Layer 5 of a small transformer language model trained on English Wikipedia (11 layers, counted from 0, width 128). Numbers have three digits each and are written without spaces.
A neuron's activation on a vector x is SiLU(gate . x + bias) times (in . x + bias), where the dot is the dot product.
The model reads these tokens: "–" "5" " record" "," " 4" "–" "5" " in" " B" "1" "G" " games" "." " After" " starting" " with" " three" " wins" " against" " non" "-" "con" "ference" " opp" "one" "nt" "s" "," " the"

The vector x that enters this layer's MLP at each token. A number n stands for (n - 500) times 0.0034.
0 "–": 700578347599511532523496481487579433605658348368603562556563472453466701552484432428433481310384516251547324520218696389639500579578542503422488321564547368460631618370474577491435618490301652494906613537471507309657344372235742518377506462570460573796341421442468445613507446487511439574510689471592494391559392580372474732614330562456409466402471524619603468714393618622507495618418
1 "5": 647508431626768468343526427427490556642705337437666525541420530288530557634470408292433466172463528259467505503207611433529479603381485477437627337542630411487393391516459744622457694658405600546661541320556496612410396464248574574425615302739573585671375499508467537497553354473414445501319619503543416488611430431439644525516478384640418483543490608464505510634422576649737392649469
2 " record": 525576206509313579306414355511333635695615508356660615301410404630460326510393402494435520295409467367603483175330644472531536688142595773519589612567688473546454444464447611463681647539400727648779547346420498352509452674521461506431585548690172525527424549552461520647542472441369730355647433506552321546557477696675540581525385606518687585522348500445620357547587444519631418499436
3 ",": 623620390510394492389498622500500473431618539203592619533567467629501469525457459495467350434584481335563338474452627494639536511323536475454426415530541474513624449459548594428412627551590499592670463534450508469523464476426512396595498589706584490653512627483565530396643241449467592482652441384572499507538651657369545369418441478605541521579329631594432473518464505490463416487377
4 " 4": 614416359606729466404512447427429500524796517461529691381489634461516195458459522442505418397483521172577531504195630495534371574281403515538454545621573369475446397421363633689464568582624484627464472292479457478644421573590551366168522520700473547594453564448506558424640346401457540394473541733451399508617445470458687446592456369629604613498598507380525738578648526514502444638654
5 "–": 607673347591438357501493571540385548618528585455491531449572527457524401550469478455465616215426521399521416535471546546494602437535505603337534443635538357427436583311412476493348789460315476720707514594446593311806532371639512496256557600498284455566429554545488433646483459217537310533518703539694609347605375564360611813619295623428465494349475286573615642568631668552416488607502
6 "5": 607553456558686402425500462494588630689670412337562659518406541400556396601377439339475412098524409138508630470374609467492505492433389446378534506553666346490364388434497713575497731624456596540455433250552491583475553491460538562340529435742588490444450550568435524604507334401431439471359614602595451530632476342394751557473530357662414554487503559471494654618570440670714311684515
7 " in": 529548521549564639551391583470415303583641758420586607588608549509612452505699405446457651289392484221575429398221424404539752585278434550456349276619424381408463435486405511594561562354464491581436379350735486447577431518495426542461696339695431536629530443539414541607489317449480592593682364579481493359553453621478552560555462614503531494575435540489470574628501714670579435496379
8 " B": 695276526585556265229482457608105391702470654597489522343467444272444544579343476636589746304451558247555284468349549429792608584351684501565589396565555424570438432428328537602651578572574335455672380567475429535398363375506556534400542658765538402480190587379439494497602439522588437324343529512522363403573439625512563699809354528444509641655524483423571778619452733407634707462481
9 "1": 583534446550803392438367576450479416604557516533629701398541497298553394654395677429444573291405488225614501463257417568539465548394445418253576312594488433480487310487393719513355680688602443367570388456663618418573614458358391831487473540687441445444491601437497483498578384491323651420271608487519468370516353501535626672521538417596505448531421501414671679541766421491840561495472
10 "G": 417566427334480407265451507596198691644380557467720501512549637538463482689455504509576774254427624161405462404381517530541384687358705460352775518433421468557597534366328539505635546541485432519542623452520446612477539320380298633448666476560442391357455376553489489577617389395537362625407675464700448293513491414370523722789438429456573554527463456673698714702668336505634458618644
11 " games": 641676455613491372271274438518299384793590581326523503513544443540615583599341611433514615277445531231587488277376429543447474649365560690407446494618422446564479513453533511375461697554493639613661470464617445615386368660527362525422452587582253536556516594585419565373540325486230534403578556657372392534499365563568577562510444556464669526416492524688499560578674410556671518714363
12 ".": 718591437556477402532463530533400506450648350343546384434513418563507486551399540548609441528648536458507337303481639538519492548388511499331601373466490519519733444682413472518537537442519384617586411419578549462534520445423491398460521396650561533604602627462536494432539232533550442536645593527589640390646549658480556351455466428509531502474376482634413508714454477471481450442402
13 " After": 478541493526437392560340510395593573447548764386711598748425562418544555433818464460478617692570406486574553424422456450504550582278855347575497518602253526575544578467471426543506501648477364498428347532408570442460307496399328444324461411557321482377553636416499539596452375507505583420647700562526624451565220583503399492715404626471715556537451473605324297643579603553406457770376
14 " starting": 527640477640468430530376250483704523744648671413651520890601607431430589502631370302425354666475618266602489573325343519368502531410427699599498477692445501326519681445422559488653555572654478467540250364441512576402316559282319541253463588693394553493497534374351551574478395548352552320441754637442445450665409594510414585503466670416638568502422372526480192604731632399650484527383
15 " with": 587439436507599573586486445567756457747424716431699457620315603558459590606783568477587398784526571366580377513398400592562584572344570470377321445488527492597561533472420490547733535484490323504512323554488482393376434633421465519279635336598408591466451585441396557580383271554438437411764481511502456443470440419523549543636404561485488640431525378551259239585476566587426487605526
16 " three": 601420416725474413401495367442496583654616520374673597751412579301484597515588411502527365597511411302642412443468399447493359639256598606580422569680533395575380347501508384662661446520686331536615530445390497548455486504459523566185488485725669436610615622594383519508420299570335614342503576567500603500599318383469584590545409473440511648477563377334518619527772498535481428519492
17 " wins": 521542475715472590265503174573428495631548470497672473763259581656580399570426618504508443490373464410514553296520545540529662586253766597529345634570413332562399426408594463433585535584439500548489518418570478572403443445472444550344509534585289645580523669581369553514556317567287622402719628594549405563560360635517593545495370554383631421498414374436467541600580490715574415532399
18 " against": 658537534489539605529484479630559518677593536480716563547415614637428511551688482335585419598419583389538423557304383478590618508321651494400379309582477439628504538513551439481616427498432452634609463500534566515297526487542365514295404340634368549506477619520387578516567210480366463621665565500413503419529382472479552552565475513581451516377539368594466329567616516593444501602471
19 " non": 611493454453519444402501359482325460652568771557629536549623484355458580546632328495579512292576650323665303266515472574484519493368443636437350610685524403525517456398524320367509464675508158645678579329473556379489308548482514424324378483482695586501534616567562514368601360703491557443451540441578622537513358583520700338685411384468355576551760403354722615553732544484650537512236
20 "-": 628617387594564430468458494553549424608397555603475735742650499403495502539685454511479365423544614290523541245560565525591526530525467444423328504646378328474605413444513332500334473518479134521787597676472651532597337492351502574297491470551681532682443467470502535466620347581434239427370727408472607564391447505428678519637372515546519497403485286433675600613569414450550583575641
21 "con": 686577666458758586434535448491573534607453813527518396643546645281515462741380511229394503269673603392381354480687434363307325400431520568406598568557351348496545391569478468587375560624435226538673610528526687420590387591576347650420392350645627469608323460492233640661463530589434237597381551456584480593398507701422514332395209541406561552641588313206645509701522693652782438402427
22 "ference": 624570496633425524427486414437661474613429384541678375665652401831575421726424491338552405366429513438526613505261593347411485549424416641501541483542269332644481502607535454397808583648412594515644382480402479367508376495452483690385474572592500380661778522396319743431534422558421420564491348224403552466487496468307440551594378512596417571440434412396646432409792600645692683498598
23 " opp": 688623568387339348528420264530207729417459571705502418839331679362239533569482364280608225425573650293532309426555528535480453696493389585513464711534308301495424478527469360437394497508510345754851738382534537367432236685567314356209312666647515668630412484407380416469414658631415592577625509401612471479641534634754598430483569403579534644419414436426455401889872475597625454580247
24 "one": 526669536612494662479480487411973432482648625572701401539256521329424521324628429347438221638488634130493525506596305396264435644426610632466815632597396561517572387420556450624625453663388428418551585515438365438612462411526472696548605625681466700464393513789456518561449529616483543419420427429428204551571477595568533406252310654760531601527507477149480418537540468264723418262492
25 "nt": 513782533489382415302363403538312405555462353584452628907559635741476628479561605344533268425589574548561444591495472480529371652384403580427571530635385493451534381544401395345591434590428414600628874504425429524492344655496529563349390556766479668511585499764460418579506485554608498471566391321416578443612504460221488574549507517600513519274541325321344173512836333783690520385464
26 "s": 459607505524468553262433397444645457600514369590589502800441412536541671549379623410576380456446544467503571371579480482524465768498594679335470591588357343604518350443502387471570447619489558574547670422507485559403280610636457496391540394537477616619483607591423540471422276565346574347483566433433445586656432552327588719531410580292636545460405572435400631629635481518690519492366
27 ",": 603593544560474425308521594482550537503380577419646560662449451484506484495604597557546347638568521621566373571646543552573522467363512402540386385626435389610548460565563418364420489639583372473503482506460581543414366546431394466534515478630525521665571650550515506407505234459345518417646463358520594436614579633308537432596523536565547501497299578432369398558698498438552436517353
28 " the": 667508535518465337652521380495408486428457535393624594679567457271443423418556475398538327402502579371558608407450518609594508687393557513545579440499511505620498587628588515538546587626566292734634325526518438501625430448521370513520498562556567430595491483469294403603512169565415492526616392555414445381561496723446545550468356542652578494479649532558410370581380451511377480520479

Each question shows the input weights of one neuron of the MLP. A number n stands for (n - 500) times 0.0044.

n226 gate (bias -0.350): 458485485360626371545482424468482385576473478337593604598475472500350592345512352597485511526541452366525412661568391478480558510555495500531390403464492459532574562421538470540616622402571664479356411331558420324458634394513493531532594419368387490446594445566544685559571491538583485428545404661431537576475569498633422434531549441552593570578390455520701468443332528548458463555515
n226 in (bias 0.037): 574541470468496414588593476417455490516544482466543475531516450490508490616594508556561506570430430457544522414443469413383639375399346404471451494477487420425564484491449652471545514344391524544435461502403409532508571484445450433498533420458330522402358540645546529540486590436524603394543502639457464397533490558594537478448458504521446502530437453551457478566516611342498512439435
On which two tokens does it fire most, strongest first? 7 " in", 15 " with"

n44 gate (bias -0.473): 564430459493573540620606544515467371409527493568612369493475495445614455322700541518636508364505445638527570460633628609571520487481480474449460571281644505542490574570487513453520291538538535459463445474470475440388451542487551401532433527436520520520603389652427538608435680317515589493540455448444574561381485352631520456396611520449387674452424532548525507559498380302483423577609
n44 in (bias 0.018): 490477424359530561450467661595500451378353420394684403500520528561467469410416640362588569519492566476555667442472472441570467411294487404531555477340604510347454418630614439485571579586348545196493560561482548495428466567576517619505514574413473417574391427515594574465457336480614505405603520410421445520422599435571589618531609443497586529388395472576467442502591397470480425472563
On which two tokens does it fire most, strongest first? 19 " non", 23 " opp"

n86 gate (bias -0.307): 439380334474562389573669697507394470408570680447483604646433558519248374535467567597547573562493519465647394388341546505491606603532432515425405534537527628555444533525466606416584570454408630507536543502431512523617490589569587434476470530370552576559559585595514464540522506495385490392553490590311493587584533507509466561436485446589498448558536514491546431507493549500589491474333
n86 in (bias -0.008): 414479492435498330471560458489695544550423547471547392626568469417632502506527504537545507480502436492538399376341543618587539466388442572487455469546688565489498472415478459541468439502556513489403570490404500469420403569513521393586394406407500562406431589426563586498509427547455530508494541485446581455410485530487550542488628480474403568587403504350543585449645482483479407575658
On which two tokens does it fire most, strongest first? 19 " non", 4 " 4"

n70 gate (bias -0.303): 391360588513511273520496554559473569473536642484590551529327426533638496417496482610465398525417458521555504597469478455469480425596580400599397342326495411566606559505507558533536513420442345626566462566498408449565514558539563523485555496445520555541559581590530446407489375587389557581628605539406487504553370526515471502454429518532588361538504460588449577459492475460405439573533
n70 in (bias 0.122): 475509462511511613439576496595528422428618421545390613436505547516568487566652754465287505434479486516491571445596622476654633516507472397433618584589554378575598303522514512424413514440470484540452557441514445578563561547592507575423448484575507587549464514563377419484378365443534475574486608376447389479459615563643532516548547535545585509573586561467527474394618549509531509523541
On which token does it fire most, and how strongly? 17 " wins", at about 1.9

n162 gate (bias -0.262): 494367464419483542526548513498561432605500491532485454437338546548474527479485464498644596623382644336466559591568478430517352489589528556332550507533386325539538640477568443587568603535428414426526483548474560506585433513525572458517494360403562515445543504335517507423398543511461556470402509598524588616658481440489622576529563513504540504521438463610543433543426393483477541435506
n162 in (bias 0.155): 515527523519413523511687468565617509496357506490440477535494543527527444558500456577563514524328630581540504477498531552590578473416395549516533514575480484477470439494562492485440508492521402572536559537429444547409439489574528439576450354384576444436441489529532562439508448479577575567591601500457429627596559538508494492561610549387567540521393527553413481605448393556538387494531
On which token does it fire most? 26 "s"

n242 gate (bias -0.246): 547477399537414724387441577538605388516417496620478527367581459457444474502624609441520448489514547417629450433518446441447482518517577461420433505392286529411589384434375509493450630584482513427449511478534469404518551509584515436367453595527487422447411433365507411359498425425500480365511570520454362580415480451485360390461412599407463546422507538402505533449453532566573551513623
n242 in (bias 0.092): 409422451498563504430498597617506480485514610379565511538498408494523552581584654564336597554492529449618372441561475608512529494440470468423642532448498585421566596513542504454477483489595498395544466365529579508432511442392599410390588514515584442611461515534611447401529533460555544455529506473468579402561358602484411482382463534515597442599388483600500427560474448416535540402481
On which token does it fire most? 9 "1"

n200 gate (bias -0.463): 350431470386543630395326515580436409413670565346447436424573598556523413324555414495573409546541480549390500373485482483578559622372587349533455335495369564379291528460561418419464410587520487453442558439455634569527497483503517479468505530500453525500493590559550538624477460564556525433386587395456563400540473467559592406249513386513661586402620568547487449657481383390393570472467
n200 in (bias -0.118): 564618559561435495484495443392495410397543532553463535502691439403539431598294562575486563403364384590367537613509449408491614586555460431568523540519428619362531585352565652581549521388516486510484600418298652556455479532457550472473438568555416472486502420516541516543500579584449472468412612443540408402415532434507579486388323573507488683458466564556456484422564502495532484505396
On which token does it fire most? 15 " with"

n289 gate (bias -0.371): 491441447618469707456490644465488576447728458485550512569328558512469505502598678495439465532455457514456540616564529633446443526462588381452540587304510402458396409299505533536505428403519376451362459502403594514621522567517472449568534475533505538583411526392445598535438419619441533465625502388426523464519479507518476477432358410468507449667423512390455438605475452536358493623583
n289 in (bias 0.282): 535633505589430529408442571486527444466512443646469616565421478517438390440646473615560475461534546556519488534423375500538584401582648534578445757439463381536512540580517379498565633584587550355552516592581438584486537594488455566502456401543304476592649612544477369547546521618483476708462432512483486410495618433624558542509545552463559418567490376577490563457612552568679550548610
On which token does it fire most, and how strongly? 17 " wins", at about 7

n124 gate (bias -0.221): 447521425594434470586431527555580537437398445437440688498532472673492547494439416537456599428498599417458635536532472342589496466502478559372528522500630435373578517522524397320511623483455502378536614457315455494502410485445364498565500506483477487429487343519433418454532461414526411449417537471537498487581538445435427515522478541366333524455557498510498484494502528463565464600585
n124 in (bias 0.243): 570373457578404600426496537535516349484489498546447511498496403595438557513557404376513432610520611455537482560473607571548411562357382470493500387421312462509588511614435634367447603622522452546504487555549529407630427374431437482507506480605604584533448491437468484387411470464511546290420455522570579529511437386502480452435456527313491532487456524399509464579561416502402515511595
On which token does it fire most? 0 "–"

n161 gate (bias -0.310): 430340498539538438617557356547546486675488500443545502621476394391370586493544414418484682550495407459519533528600443465500331557554457619502427411578414452538575364450400459569438613495462683490540466486535446502542595416539481561502530512462423609505605540582447423617564413436617481481578452584310493675514460526495500414575615478297451478608474391530481463385389580366495385545436
n161 in (bias 0.041): 550530374514512500466541510378478543461543564481617567571550529611466523560508567640518547508578459506312397413632545510568608388464469459408480481496362626422502462487520471453455582506553352508484488473534522369514413443479544490580548518584450615429403496455451349488563406429411470522603577514437424506583464446478559480477485570590566606566436586474565424408506446455482434603466
On which token does it fire most? 13 " After"

n125 gate (bias -0.210): 534625629576422335504631574568358588486427561467464516461439516455389463588420577567676404544392450566439603393427477493392482443435470521479416438419441534581454358512578484509402500566500403521459591310383410471498623498451422430480417502428585516527498653484500491487532506445546489536486495406560448449418453509491578422388401595521481526614540649421420368473489405406424329441518
n125 in (bias -0.144): 575483373530607507472423566532430568491597517441522430556485487591513500439566645471392463554515437435429600370430443553521570461467528387515675487469547421539409448427511408504400570339393554593560467379407489517532442564513526527256585470545515470504519528724434546430448460533526411573476594451623483425502476558502428557517408573498591603443463487466400431380415462454564571437444
On which two tokens does it fire most, strongest first? 12 ".", 28 " the"

n69 gate (bias -0.049): 527434580449607461661509583674472469443454522545425498423410451439455465513529634590471440557443381511538507564486521509343569505506507442521493370535453408520481565591422491484443613356578520505568498382541509504453381603521478542446409369363511584620569592502631479551518500461571554377511420617555588615598520417544571411431500537695519654568412525599461577590489377463333410441548
n69 in (bias -0.036): 515601485672568555463538515426538532555549441585550458574515545618472443468545532395546509582502463434537372482418361540587482478625562437520507574457591440507487467507584458412465469447635554486535580437513539464569363369575433464494624371487550424410679557511333533440496403538454539669509540444609491327513323459461387554523366585572468577517478474602428513524542525370519581474493
On which token does it fire most? 12 "."

n209 gate (bias -0.308): 626498444578387611538473592581626481519568452608517439481471512433624516475528473520438657454553505563486469488539464603521476601587430547559268581562448430517610357598430401442563490437628609430641452641273565500559416408565613584619571500419656589606514424632575420417669521340534471488474357486519450427555521443474437354436557520480530507451638486530536539536413475500533448433593
n209 in (bias 0.102): 493564383438417480555384426379377662409531584571607532442536527585403643331524414636418462554500578476500630510363488588476446569521498532416478575545510606539575609428414470358515478424473423490449423552381449457457625603505574388519484524435452468596474594453417549493586344576568451421585554440428471414493534502624311543605452530404350430514486427384654601618512360507457621578301
On which token does it fire most, and how strongly? 20 "-", at about 1.1

n154 gate (bias -0.011): 574467442335551591474458504518531534636558518549611569409487500522502625434476420552465512581569562515395444522542536640496480502529498477567511482480621560588556432600687583535578428513571447728504515385485551521437688515539439462408525431491537491467524539522366614572542709487480489432540551426576386406540576426407507487403450654619607577521434546676562536561487539447461553456579
n154 in (bias 0.247): 550520427469440543567592552529458479472481524462525515497443500464446552424443515463454533465523548463428447469553505564407399586550500573544557450459416485510527431583462485470586497558467394598511519475508479441460574456534396539441479471459494498495459613609497558378528391400469531489484448526567500520444583498471478490544503665417524456527477461577474581516461503450393503610566
On which token does it fire most? 10 "G"

n145 gate (bias -0.359): 500317447517485428413413461515411524507414570438350396399480452569383505438464361550498451549366424524459500610525539414590572577582473664438400515528518488510548485428485386421485602470564597428561481455444561355577598213513543392456592339590582422673573495547586624461525557641436512376569369512311568391385500468493376411481429455543563444612464473526601536524465440411488359478549
n145 in (bias -0.255): 486618479425551563474454424378454493471537467470541374551514488469474445458389359495350523493507350507502440678490427558441447546482478589490481363372390532385424669344473405377362466628364512410562521438557641521564502358495517527623535507526377620460642416402538580521401453592430586550627476590407617644534488500413515453507460493443579483584405536505688435495316389541547517579536
On which token does it fire most? 15 " with"

n252 gate (bias -0.248): 414457555542429433609521500549533576457392624547415445597486529474430588461597512385636396462505545592451595462436476452355517445621495488510528442485424507493421320495590481483498607509395458480423563629390641406465502667437558476502369574533542411493723521526468395481517477415654514467491621574737420469484433395412564396471524505354464592514385535628505644486556500519366477533476
n252 in (bias 0.119): 454562508508509571650623462606509396567594422518459532554543607489511512467384438459562421594485491502525455434496522560371590440516433456539494448531560558436504572599502556530407524506489462665483367494483459600506627571502384338536531385487548549542532373478563468420515495666528457413417558487561494606485530578368668358465538634527375588488508654438386543525543509513536517402513
On which token does it fire most, and how strongly? 10 "G", at about 0.99

n62 gate (bias -0.266): 423445516591470544546506502350572463555571444504605466624584603386529564549467459568373409486466428518585496468589489629400557473548587442609548534446396561400547538535534506551511487574398504461513526474456492547558601667533490489577410420531486621434442560357578406628494526489346368432500468359494423513435510571438502506380454513530500483449438517410584510577632504394572546490414
n62 in (bias -0.202): 414484453438400522500528436506436541472552490627440383554387514598437572350629449518662569449558534535472544542530424591545596386419416604488387470518506452364587573494514528414536482556512470593470532504435445573539514467418510537545530444356516571482422502528432452457508476460360454433486448600496395472468604461527484455534644561404531408544567492398518431449509537412467484413431
On which token does it fire most, and how strongly? 14 " starting", at about 1.9

n38 gate (bias -0.451): 625441342644320382561464503462548529622531541386394467485585494535474658497589667599512562418375562771497550626473692446485503506508577633673444545509503402243563351629438349529476461488343474512480652486424564554552684572415425419485475471323419441284520442461451354581574460621476500404400458526345611682409497488540453322391555554454434231523619462654471568616444452485598503309474
n38 in (bias 0.086): 459461567538561515368525545565547353458557527480495490561425562532493544582584575569551546579581439476483627554576605438409681652643399580520580398632611434604428543704505598449409569627333384553507696442459449519576450569608383570488658533490467434615608432485526387567581437578559529438519537457460345485408438413569439481558412567440445355448457352469495406546560642498426500468587
On which token does it fire most? 3 ","

n163 gate (bias -0.148): 609502608525550562419450396579540498433427595419646488681437433314521448505661524409456614662479524495435512535651512598481550585420566514431540498529498680549510397571592555359483457422507509568467531486481582598535577581614572500600469288456405568613535549369548612468465607509495556442418536637552582460439588570371375557422461541430560604502582530379455443528451440412433479446488
n163 in (bias 0.123): 567457386485425374552466583511433473530436555558390468458430519409673585475477502569492556571474413500504530468494521545618630419502551439578361366615522581555444450562538412577592474489487651407580498555538551545492568579390556550351518475445465642473492489489423442381530349404564553439407494584623616403496596595531451585435450457434616496537431479430457434552559433498442418447500
On which token does it fire most, and how strongly? 13 " After", at about 3.9

n219 gate (bias -0.041): 531598498530587547478491478381464382411483434523471525412306516487410581432474511453461565576424409470531511511456453375408587382534498498457447462457594371579507450530489625422540437556467474392410489506478454543548495522463470656485667565493485370465354533563452511474651573573458469435427353456321461466471485546576502530513514518571555546459412401706380376395464649491383489432515
n219 in (bias 0.104): 399487362500573416510657366521532413420427422417594457558466613421496514545467377489456451570565423512494528398594376496530564487453560500487523557535511431494650635469500453543474481466433468644430469406504436380506533485445483502569457464508546460607622379725581582494485620513455523466632642582509453442555555652585554498545493478557529553422453647481564484468610476436534547457532
On which token does it fire most? 24 "one"

n68 gate (bias -0.205): 521610430404445598545457690578502395343338559450400411424469434366538527590544534575564407514372462620382646440620507530512462476495526454539476425378567445441561436477430490603450565510382684465377541518552643565404578582419449476500409551514484424378549559524663601505560520457557479505531356451471519447562507566582690465466512420426569547641455521637531475425477488601399429521666
n68 in (bias 0.157): 425539498550653611468461466550365377530368502478528579548473402429454443520398495491546384568653581348407560530586421482464521521461521535385491465502548544569505534510588421532486551445407562428466632655630516529568339507464416526493619671416459461527575505712482463455565500514500532650505389520411473439360525411442375448496605465517488467493634411487569453418450552609527523528725
On which token does it fire most? 13 " After"

n146 gate (bias -0.416): 424657531366597553450636531538510423461598550525591408495454404664555507468413453527622421629549517500507539481427623530626718488562313433468572547515500430469370495404696488524490502502461502465395472565534534523514609559495483650481590462531457498500472479456427529436338473369510459490565522623476464449495509409425507545431540525629493500491517371577372388462280446478710359613610
n146 in (bias -0.018): 547495546414538450591487534557538517384461426568582376570465683508555445488473508462428508347465503323676390388759495316436470472331520462449428495410505543408622525474477490432553553435601505482535603562363540532544495645534488451431512417413456438485480552353546305603555503508420465404592447547599522444495564488505538439467578684526557358394594408478630536663400579611336594555557
On which token does it fire most? 15 " with"

n112 gate (bias -0.302): 402498538487578511561467610476624479622400530457341485545404342537524624552462560592590459492404530473479586431552539483555626511482411474634425406361491500583454421491522557401487513411422581619577504490545614519479469473602523500534508586543451592466557387485532509447680460504403472462659552447483376487362368583468533645521402443509478487377536509513556502468553425355549541498511
n112 in (bias -0.074): 618577550478392409417358494473513506546490490558479450502555572486580546488466447485406509456611463570535413504573456640631477492525435477374356605379455533525433510632562535465610368583544580410545587557555539464492434581566559515514581415465514504482480508485546519579566462469440467596644433573437439370500610545407463478516464527536521557466361461502444620490577409512516455566693
On which two tokens does it fire most, strongest first? 11 " games", 26 "s"

n67 gate (bias -0.297): 583427465384444425434619472493676622405455531447582403618488561440469454474611667515404381415571469514488556380643614502514469425628495507453363611591468517363586421599434456481534585541459619613505530516514536552517611628597599480441482493545528526441479409412514644571510417522572495464604590464388471595310455443488286667624475510495490522465569418399536419469392453340446507587394
n67 in (bias 0.171): 500597637363529387509318597529438518495583616531482411473516470640480522567569393615551547494450468469511581671575507502507643516573541463507634564569556489473426411361500395432369523466455355666527407537592469404553428405421666544476502368596522543515498603447423548602482514575532496527556550496518554534374480366531527414425523638502465546541482404574491385558537525380389500498534
On which three tokens does it fire most, strongest first? 20 "-", 15 " with", 13 " After"

n63 gate (bias -0.644): 447449536483437606472566703534451572577404461473514323579407454443351595459606614500469425619514557484548486239443474494436583568454480619497469382578436471492260559773146474528486701403420590512587500380472539544514549386480572529598454542447519500475684494589489649611523556346571452427593586469486219623359503452511357594495462477348468348442492531591503470458408509406433438653537
n63 in (bias -0.057): 430540588456574358536463567354523354611527489494757631559466523619553432666619483546539521438526506555514455432560537626547435494492389584448621558428412526379595469432500648517455477625344346694492432459466416330445509528430519315397605387464531548636372525606392249475421472548324418556460574249635464560604247497409602550409363408573610616470366525475537527439454361551506506449393
On which token does it fire most? 2 " record"

n212 gate (bias -0.389): 522537352450483650421507644599498493475445570242527522334529532554500512601481497555403490420661505552473529434574471396560539436604441495517536625467475539500510590444406559382549485547485531424531654484400726666495415459475548593348523426531526495579656444408455542490414320530409395563551411454393502584554461684436301467537447485490568452462423595486434538293472497493538522393429
n212 in (bias -0.120): 505540398561345495480271564468598488334623596458515440450502464390458538438393551523391476409535512336552565433447588478510420670339380395571564576500369570643586537377482412358467430510660567430500493524393498444568411417371676579488421634379502490417409653528556505512613543500480401488530520336553421518617603502519472471507500615544395459486431505546390502370412554445532478664502
On which token does it fire most, and how strongly? 3 ",", at about 7.3

n2 gate (bias -0.550): 596453428533455471557601464685511393529492529626353476306463492550487626419399524468391544596317397668354645500542408615357323458438643492468539479468538561377353602627474413547545495640257510232466520445594534554508557613432467435552603425487508618505407560500433521355471548463403508518534336422535482354471448388420479587430424602524462435449560578413413388412538565466521594448513
n2 in (bias -0.269): 400555560488364455495383418672435541343337566270544495522490596448485429405471531528387292443585341392639651456373498399341435525404351287593500477381543498480545591451450485557502565455376542526520427512446480663459586565533447434532462454478481421476478517500435530485468479537619490571475560519605360467465532446601500408519406639607449467450490448565500467646371553515326468431480
On which token does it fire most, and how strongly? 26 "s", at about 1.1

n136 gate (bias -0.128): 464444524345656385550532533613660474458469442548568615585493525507488321542581362606645492470576632495454520658471639601442624490500434527396587475420417591541394380515365400573498556410556599366498486514481524427512435541362488483495514405483397517567467413623590544538710452559500488483381610347557512611493505464467502690438450403352318417467522502450527455536528599387512510510464
n136 in (bias 0.022): 433599535537579591370553592343537510571514409622414474458498478576466460486539566524538363642630540442510554448528430414559472615422561432398494404475483449430510524628542435462474565508520478506528412461430424510539473549363620525490563478484488470557449546488527449581510510546416422486556549457402552457440494571553544453517434588521372566671566498399424599455531590508610524564430
On which two tokens does it fire most, strongest first? 20 "-", 1 "5"

n149 gate (bias -0.340): 518431456562408590681439583664511569492592391492602558524458417405466371383665595572531423455479521520534400453437532418435408444293545403548482398522514495396610364354508397363603492592484596495516455571424508423446460505381567484578425572425472406438487430444492556482526561386566576516413521448628443327631469575410471636370514594411495749363630607602508571443292557611423537322387
n149 in (bias 0.125): 405459377464546565493683671373435585616594577608454438473459470541505436524487469509445425625681509569534663388353551453588544447456537646668552516465687424448374418680555613495560546491493647586502384526491502524451427565422480495489528415539489390529541450481628419439509452569482500514646470412463545537420405505504548529572434397491594481516407575469454416466456474431572511425525
On which two tokens does it fire most, strongest first? 2 " record", 3 ","

n108 gate (bias -0.342): 753459597415444462555485532452703584356480558410480423604614583469596537449507597394349575429397462428482339482592635448329469508512479380399654464469390495669557465527480577475605608543541409426482612534475543382465565468532562500535454341435555525545513586650550472525497537631278508525470413508353508533558680482582569535515442406463565450480354460542342429487435419451480407604368
n108 in (bias 0.316): 521550489406566422699474668547552566438527514392563479519619519448596354480601546397547636468426472603388592392427488518521566474518436700603439526717449491617426349554472536514535495443443537432600520525498507473392425357580454361593513500546641659468613460414505519537512506599479519514512531400476435436486301526482474424462590476413522452514526537379538502574545541495401362650528
On which token does it fire most? 21 "con"

n128 gate (bias -0.344): 424423417550487517517591446682623463472525511549404511487498448466432416539460548504466504347571506500489513447517506517534438425642485467346443583437681528506417576498653595500530580449448434562437543463366472506487511624518559417529469454460446474391696540524417468427335586444417570504587511492604599485457576587456524469494410557590476480574456623670425535479433489500418568496574
n128 in (bias 0.203): 653505362468517618521621509386505388519450393448538472552589675408670498468442626285605307567545368555407587556479519477516429535478573493521514569536464566591627584485476427561509469564514572393472433387453575336512526424437346495528448534447650514511391412576518498525592641561611619500542453495536514493458426530447651530607665572510563466564549549559533380488536502434588575427505
On which two tokens does it fire most, strongest first? 11 " games", 7 " in"

n9 gate (bias -0.132): 462375408617549567578626473659459582425540442484414567487500583515520480360535608539568404378557477535560413536564659490447472477519605406588353526500326608538614467564436528671605423564369341474709532392333424515490623577334582539435488428309532429527553540629587358410441475561551515397459454518691621420492477508547462575592621560335414482498513541619423539407500409613502470477551
n9 in (bias 0.006): 467563475549574595348508518342544449409435570636421530527454517431498416550492437451519339406610555486552586492393506439436544612574388431511465342547424489521462357548559390531534470351521469470542466576510496384484519332569434489494512670442525483568568498417426413508508454462443435446490481564445490513385498444484608570468465590548455511393581460441605478453456609392475496427502
On which three tokens does it fire most, strongest first? 20 "-", 16 " three", 2 " record"

n301 gate (bias -0.178): 432542370517327344316552478468545670500610381510448522463507528453429547538425563457434492415555564486663596456574572474539530500582527329477458593497513498578570619503644445599554632423577329313461509491561627519522707715434466424425636416403425419437442517535406585420433403517584598534436522546567449560571561522438480671444436530548528508567454466548394481524376475470403446358490
n301 in (bias -0.140): 612500607514445460610491426525466549455441477612492615561613506542563447463403315556588487488517466426477447485411365471431597583540415440526565592496487519437515473356424645572519487568525575472519569549462437510498550481554401455477498360650481435514409473449414513579576575525570494693456506448438525434521535577568396376484637608493387474484450427486479571433494576659531504588464
On which token does it fire most? 6 "5"

n66 gate (bias -0.283): 486519443604410561541460457542428514549518550485444454565554351410542458405498476377558509512327490461440615546576536524558534500508447569536440449500535439442485483382548563464508585485435531415556504486435413486457536512532469367529452465411609425529535467508522344646445500544594506358571354547402743430467422486618405504470321436474513577524570481528433597488366496422471510538481
n66 in (bias -0.179): 496498604533575496533447386504441518603658467550423439379504538358626482454541468386428627608447460484461462560531513542444429467512546560451465385494550378595466479411446473437467523577452615535583424498510407464584577447524410513516492394446602500406633401652571418514565385487444560418473458564481624468456473587592494504476519500442556515470407483532375430397347468527418481552583
On which token does it fire most? 23 " opp"